Layer 4 of a small transformer language model trained on English Wikipedia (14 layers, counted from 0, width 128).
A neuron's activation on a vector x is SiLU(gate . x) times (in . x), where the dot is the dot product.

Input weights of the MLP neurons that the questions are about. A number n stands for n times 0.0041.
n6 gate: -35 -8 63 -38 -27 14 3 23 8 40 4 -5 -32 -8 -11 19 -4 -31 15 -39 37 51 -16 10 35 -2 -2 0 -4 26 -9 -36 2 21 31 -44 6 -31 -21 7 -1 -14 59 -37 -5 -33 29 3 38 -17 36 -18 -40 16 -26 26 -7 -19 -5 31 52 -4 -39 28 -54 -22 -18 -6 -22 13 -42 6 -24 13 28 26 -10 -3 36 -5 8 2 11 2 76 0 33 -16 -6 -47 -7 19 -35 32 -11 -11 -7 58 -2 23 -16 -4 -2 -36 -5 -36 -3 -13 17 34 17 29 -23 -38 -35 -7 43 -17 -2 -6 -12 -4 8 30 -24 -13 -35 17
n99 gate: 17 -20 -23 40 4 -10 7 7 -17 21 49 1 -6 8 -18 -26 35 22 27 -41 16 -20 -11 -5 -12 -23 -5 52 -20 -12 51 -21 -11 51 -7 39 -1 2 0 9 28 -1 -11 6 -6 -20 -15 14 -17 38 40 7 28 14 -10 29 -7 -61 -4 -37 10 -7 -5 30 34 -5 -33 19 -3 -23 42 -30 11 0 -1 -32 47 71 -40 -31 15 15 10 -2 -7 -10 2 -8 20 64 17 -10 16 -12 6 2 18 -20 22 28 -12 -9 33 39 30 15 -3 -29 17 -7 -51 -34 4 -27 18 67 23 12 -29 22 -31 -20 -27 57 10 -9 40 23
n143 gate: -19 -9 -29 -8 -50 10 -6 39 -5 23 27 -17 -15 -32 22 -27 -29 2 39 -14 -30 -41 20 -2 -6 -48 12 2 55 -26 -9 33 38 52 11 -46 -46 -8 -13 5 2 -17 8 -56 2 -8 -21 1 4 -2 8 -41 -13 -43 -37 -7 37 -32 -10 10 -3 30 -21 -6 33 16 -93 24 -23 -3 -41 7 9 -24 38 -59 5 -32 -22 -11 -21 -1 -15 -12 -14 -5 -26 -17 52 -50 7 22 27 -25 -15 31 -6 -38 30 -1 -17 5 7 18 9 28 -27 -18 -8 26 -11 -11 -39 31 -37 -10 -39 -35 6 -4 -11 14 -26 -24 -10 32 14 -13
n223 gate: 73 42 -3 -51 -36 10 -26 2 24 -19 -7 -15 14 -8 32 35 6 -22 -62 12 1 -9 -47 28 -3 -9 23 46 8 27 13 12 -9 -4 -20 -30 0 10 67 6 -3 5 9 -26 -12 10 -78 3 -14 17 -2 29 -20 -8 -25 4 -11 17 -3 -18 -9 -28 -33 10 16 -33 -7 6 29 67 -18 13 17 -35 3 7 -40 44 -31 24 -5 11 -28 -2 30 74 -37 20 30 34 17 25 42 -44 -16 -25 -26 -5 -25 36 -8 59 47 25 -20 -14 22 13 -82 -18 38 -14 -32 -32 -18 -8 59 15 10 17 -37 -36 10 -20 51 -4 28 4
n6 in: 2 -16 36 -34 -29 5 -11 26 57 39 -23 -13 -7 1 -27 28 -2 -2 -29 -40 2 45 30 11 -2 27 37 -26 -36 -20 -6 -37 -32 -52 8 -70 28 -9 35 -22 57 6 46 -31 -37 -5 4 5 41 -3 18 -33 -3 -11 -13 40 -48 -23 -9 -1 10 2 -23 -8 -44 16 2 -26 -32 29 -44 -24 -26 -2 7 5 0 -17 62 2 6 3 -18 12 18 -6 -24 -6 -5 -44 -20 33 0 2 1 16 51 22 -41 40 -8 -23 -15 -31 -28 -42 -36 29 23 43 2 13 2 -11 -43 -7 10 25 -12 -26 -27 -17 -38 -10 3 -20 -33 21
n99 in: 4 -34 31 -33 -41 -4 58 29 -56 25 -32 -11 -20 75 16 -11 -15 6 -46 24 -42 -49 -37 -44 -50 -18 -43 15 -26 8 -23 29 11 -13 -18 -21 -7 -18 21 33 21 -29 -14 35 -50 -14 -46 -9 -29 -55 42 34 5 0 -28 -24 -13 17 10 -40 -31 -33 17 9 0 -12 28 -17 0 -17 -7 31 -38 0 18 -7 -4 4 -18 -4 -56 4 0 -11 13 -26 -1 21 -13 16 5 16 26 2 14 18 5 -11 -1 -16 2 -27 52 -1 -29 26 -13 35 11 -24 65 10 45 -22 -11 -10 7 44 23 -4 11 2 9 37 -17 16 1 88
n143 in: 21 17 -6 10 -53 1 -42 0 -9 -27 -5 21 4 -24 -18 8 50 -45 -5 34 3 -31 43 7 -18 2 11 26 41 40 -4 26 63 19 31 -18 -33 -15 4 -19 1 -20 21 -43 -47 26 5 26 19 -23 20 -10 32 -22 -37 48 42 -19 -11 11 48 -5 -21 -58 -14 -57 -29 -19 -9 25 -29 -26 29 12 18 -10 -13 -39 -12 27 -21 10 -18 -22 -42 -11 -59 12 41 -45 38 -33 29 -2 -11 15 -16 8 -35 36 0 31 -16 12 -46 12 43 18 -2 5 -9 42 5 44 -6 -15 -37 -14 4 -2 9 16 -20 -28 28 31 -16 -6
n223 in: -14 -4 -18 3 52 -44 3 -9 13 12 17 -62 -6 -51 -11 -27 10 50 22 38 -33 -13 -11 8 -16 -2 19 -30 -25 30 1 27 49 -30 5 -27 48 3 -58 -24 37 -1 -39 20 18 -19 7 5 16 -8 -24 -37 45 1 48 -5 14 -7 27 -17 23 20 16 -17 -14 -19 -36 -9 -16 -21 18 -24 -61 62 23 -24 43 -38 -3 -1 -8 1 2 -4 20 -30 0 12 -34 -20 2 -20 -32 -4 35 7 30 7 -20 -6 -37 24 -14 -20 -30 -39 12 1 35 22 42 3 -38 -2 18 -44 -21 -24 -11 -14 -23 13 27 17 0 -7 -18 -21

Each question shows a token from some text and the vector x that enters the MLP there. A number n stands for n times 0.065.

"\n": 9 23 -10 12 -2 -15 -6 20 4 -16 -2 -5 15 -12 5 9 14 20 10 3 -19 -19 -19 -5 5 32 -20 16 18 8 -10 -2 -26 15 11 -17 0 -28 22 -3 -34 11 1 10 5 8 -4 14 7 -6 -9 -16 5 -16 -13 -16 -16 16 14 -10 11 -2 9 1 -10 -12 -17 11 4 -1 18 19 -2 -13 -15 12 23 -20 10 -25 9 -15 27 0 -7 10 3 16 10 -12 12 -32 -18 -19 14 -13 32 -20 9 16 26 -3 -9 4 -16 5 0 -2 -12 1 14 17 -8 -12 0 -17 14 14 17 -10 8 30 -9 4 3 -7 -15 -3
Which three neurons fire most, strongest first? n223, n6, n99

":": 2 9 17 9 -26 -12 -21 16 -7 -27 6 -7 -1 -3 -14 14 6 11 17 0 2 -26 15 -25 -13 11 -1 31 -1 -11 -6 21 -26 22 -2 39 -6 -34 -2 -7 -17 -2 -7 -3 -4 -8 8 12 -21 -33 -1 -23 -3 -22 -22 -1 -4 -1 10 19 8 8 7 2 -10 -29 -12 10 -11 -17 -5 25 2 -5 19 14 1 8 3 -27 1 -15 -6 -8 6 9 3 4 7 6 12 -24 -1 2 9 -10 18 -25 17 -1 -2 -4 -29 11 7 -4 13 4 -5 25 29 10 2 12 19 9 4 -9 13 -18 -10 40 13 -9 -15 15 21 23
Which of these neurons fires most? n143

" |": -9 11 -10 11 -5 -23 0 -1 8 -23 6 13 2 11 2 17 -14 -1 -9 -4 21 -20 0 -18 -19 11 0 19 14 4 1 -2 2 8 -7 29 5 -25 2 -8 -4 7 2 -20 -1 -5 2 11 3 6 15 -9 -2 -50 10 -1 -13 21 22 -4 18 -20 15 -12 -9 -5 -21 12 2 -24 20 17 -28 -16 -5 -6 1 -1 -1 -12 11 -18 6 13 3 -14 6 9 -6 1 5 -3 0 0 -3 -17 -7 -11 4 -9 -27 -11 -29 1 -12 -5 13 1 19 2 -6 13 1 1 8 3 16 14 23 -11 -2 40 42 4 -25 1 1 -4
The most active neuron and its activation: n6, at about 0.21

" sq": 27 -27 -32 3 -10 7 -31 -1 -2 12 -5 -16 16 -23 -26 -3 2 -5 -30 1 1 -14 19 5 -3 -6 13 31 14 1 8 -19 -21 -51 -3 -8 -22 -36 -8 0 -22 6 27 10 -3 10 2 2 -8 -22 38 -8 1 -10 -8 -4 -19 -10 -27 -7 -4 10 12 11 -16 12 1 11 18 -1 14 19 -12 10 22 18 18 10 4 -6 15 -18 -12 22 7 -19 9 -4 -1 0 23 11 -36 13 -2 6 28 -10 2 14 -1 5 4 -11 -8 6 13 7 19 49 26 30 -14 8 0 -14 -8 -32 -7 19 -22 39 19 -31 -13 21 -5 -23
Which of these neurons fires most? n6

";": 10 11 -2 7 -20 -7 -2 -1 5 0 34 4 9 -3 -1 -5 19 4 8 9 4 -14 23 -16 3 22 3 31 -3 -3 16 19 -21 7 -27 36 -28 -31 -4 -10 2 1 10 -31 -15 1 34 -8 -27 -16 26 -11 5 -31 19 3 -14 2 8 1 5 -11 2 -10 2 -14 -21 32 -3 5 -2 23 -24 -2 -9 23 -9 5 -4 -19 -24 -6 -24 38 -4 9 -9 10 -6 9 15 -19 -16 14 -10 -22 -3 8 35 1 2 1 -25 -10 13 -4 1 3 -14 2 14 1 9 -18 9 -8 -9 -21 15 -23 -16 30 4 -4 -26 14 10 8
Which three neurons fire most, strongest first? n143, n223, n6

"ac": 25 14 -29 11 10 2 -6 -34 0 -1 -3 -18 1 -14 27 27 2 15 34 -9 -9 -21 13 -4 -2 19 -21 12 -11 -13 -11 29 -2 -7 3 17 -8 -14 -23 -50 -13 19 17 -8 -13 -16 16 -6 -18 -2 31 4 2 -1 5 17 -27 23 -9 -10 9 -11 -8 -8 25 -25 -19 21 6 -9 -2 3 1 6 30 -17 -3 13 9 -20 24 -22 -28 -9 12 1 -18 4 -19 -13 -14 -13 9 11 9 -10 -10 -1 8 -7 10 23 -17 -6 6 3 41 10 -24 13 21 18 -6 -24 0 19 21 25 -10 5 15 37 -7 -5 34 -25 3 1
Which of these neurons fires most? n223

"et": 11 10 3 -26 12 -3 -21 9 11 -7 19 12 -22 -16 14 -14 16 24 21 -11 -23 -10 0 -11 -50 22 -21 7 9 2 9 11 0 -1 -4 -25 6 5 -12 -48 6 15 40 23 14 0 1 -5 -15 -4 25 7 -12 -27 20 3 -25 -1 11 -12 11 18 8 -4 -4 10 -23 13 -2 -17 5 3 -36 -2 9 2 3 1 5 -17 9 -17 -17 -32 12 -14 0 11 13 11 14 -6 22 0 4 -5 3 -19 21 -24 21 3 -4 -5 -11 13 23 12 3 20 -7 13 -2 -11 8 -9 14 13 -7 -14 -5 14 0 3 14 -19 12 -11
Which of these neurons fires most? n99

"-": 12 8 -1 6 8 3 -19 8 18 -31 6 -4 24 -38 -5 12 25 13 8 -6 -17 -17 3 -18 -4 16 -7 32 30 -6 41 -2 11 -26 5 19 14 6 14 -1 -4 15 -9 -9 1 9 -5 -5 -25 2 23 16 -1 -22 23 -47 -16 28 25 24 -6 13 -17 3 -5 -9 2 14 -19 -38 -2 10 -15 -5 -22 12 5 19 11 -23 15 -22 1 -21 7 -15 24 17 2 5 11 -17 -2 -19 25 -12 -21 -8 -6 -6 11 -10 -3 -29 8 -4 10 -4 -32 13 17 8 8 -20 -13 -5 1 25 20 -6 4 17 -7 -17 -13 -2 -16 6
Which of these neurons fires most? n6

"†": 16 17 -3 36 -26 -5 -18 10 36 -18 19 -3 12 12 15 -27 31 11 3 7 7 -17 22 -15 7 19 -36 30 13 -22 -4 19 -17 -41 -1 -1 -7 -16 8 -15 -12 -6 -7 2 -14 -26 3 -11 -14 -1 -5 -4 0 -44 27 -15 -19 3 -2 9 -35 -5 0 -10 3 -9 -16 6 -7 8 -21 -11 11 -5 -26 17 -4 0 1 -17 -11 -19 1 -27 18 7 27 -3 -11 -6 28 -4 -21 -1 9 17 1 -5 12 29 12 15 -31 -11 3 1 8 -19 -13 -3 1 -6 20 13 -4 16 9 1 21 -6 21 45 -17 -29 17 0 13 14
Which three neurons fire most, strongest first? n143, n99, n6

"ap": 1 5 -4 -15 -5 2 -43 10 -5 12 32 -30 -5 -21 7 -12 15 8 15 -1 -1 1 18 -4 -11 32 -13 13 -3 9 -27 3 15 -22 -7 2 -10 -18 -13 -23 -18 15 11 6 -2 12 -13 -14 -1 23 20 -7 -14 -10 -6 4 -30 21 3 23 -2 29 -19 -21 26 7 -11 3 14 -25 25 4 9 -6 3 -10 -7 -2 9 15 19 -42 -14 -10 27 5 -5 14 -18 6 38 -2 -12 -3 32 -16 -6 -19 3 -22 37 -8 3 -23 -20 -4 4 34 -14 -8 3 -5 2 2 16 -7 26 9 0 13 -9 18 -27 20 7 -17 20 4
Which of these neurons fires most? n223

" over": 7 -12 -3 16 -20 6 -27 24 -13 3 20 -2 21 -12 -16 18 15 52 21 -18 -11 -12 0 5 -23 35 -31 -10 2 11 14 3 2 -19 -8 25 11 5 -11 -32 -2 20 -8 -9 2 -1 1 1 0 -4 17 -11 -4 11 5 -19 -48 27 27 20 9 -7 -16 10 -23 -21 -16 33 10 -9 -18 -18 -32 4 -6 -4 -20 28 2 -10 10 -14 -3 5 6 -11 15 8 8 17 5 -10 -17 0 -4 16 2 -28 -10 -5 16 -9 -30 -21 30 -15 -5 -17 -17 15 51 7 -19 -18 21 1 17 14 5 -28 31 42 -17 8 4 4 -6 -7
The most active neuron and its activation: n143, at about 0.51

"1": 16 1 -11 -2 7 -9 -25 4 12 -6 -4 19 16 17 25 5 -11 18 25 20 -21 -11 10 -14 2 16 19 5 8 -3 0 26 -28 -37 -7 -8 -27 -12 -2 -38 -24 28 26 1 13 -14 -6 13 -3 -5 4 27 -4 -14 5 3 -1 23 8 7 -7 12 -7 -4 -22 -7 -2 21 4 -13 22 3 8 -38 -8 32 5 -14 -16 -10 -29 -39 10 -5 -12 -6 -1 -1 2 12 26 -3 -15 9 26 -11 7 -8 -6 5 -6 -24 -1 -25 -2 6 0 2 6 18 7 21 -12 5 -20 -2 -23 19 10 -7 19 6 -6 -25 2 28 -20 4
The most active neuron and its activation: n223, at about 0.12

"er": -5 3 -6 1 15 -11 2 -16 -1 -5 22 12 21 -1 21 20 23 10 22 24 8 1 0 -16 -22 0 -22 4 12 18 9 -9 -15 -21 12 -13 -14 -24 -2 -57 -5 22 18 18 -3 -28 -7 18 -19 -17 30 4 -3 -36 29 11 -48 22 7 5 18 2 -13 10 -4 4 1 -3 5 1 9 0 -4 4 11 -1 -8 21 -14 -14 15 -12 14 -21 19 1 -2 24 3 -9 5 -31 2 -5 12 -4 -27 -11 14 -11 21 -11 -29 -10 -22 17 7 -3 -3 1 -8 -8 -3 -7 13 0 -1 -6 -17 -9 14 20 -27 -13 8 -13 30 21
Which of these neurons fires most? n6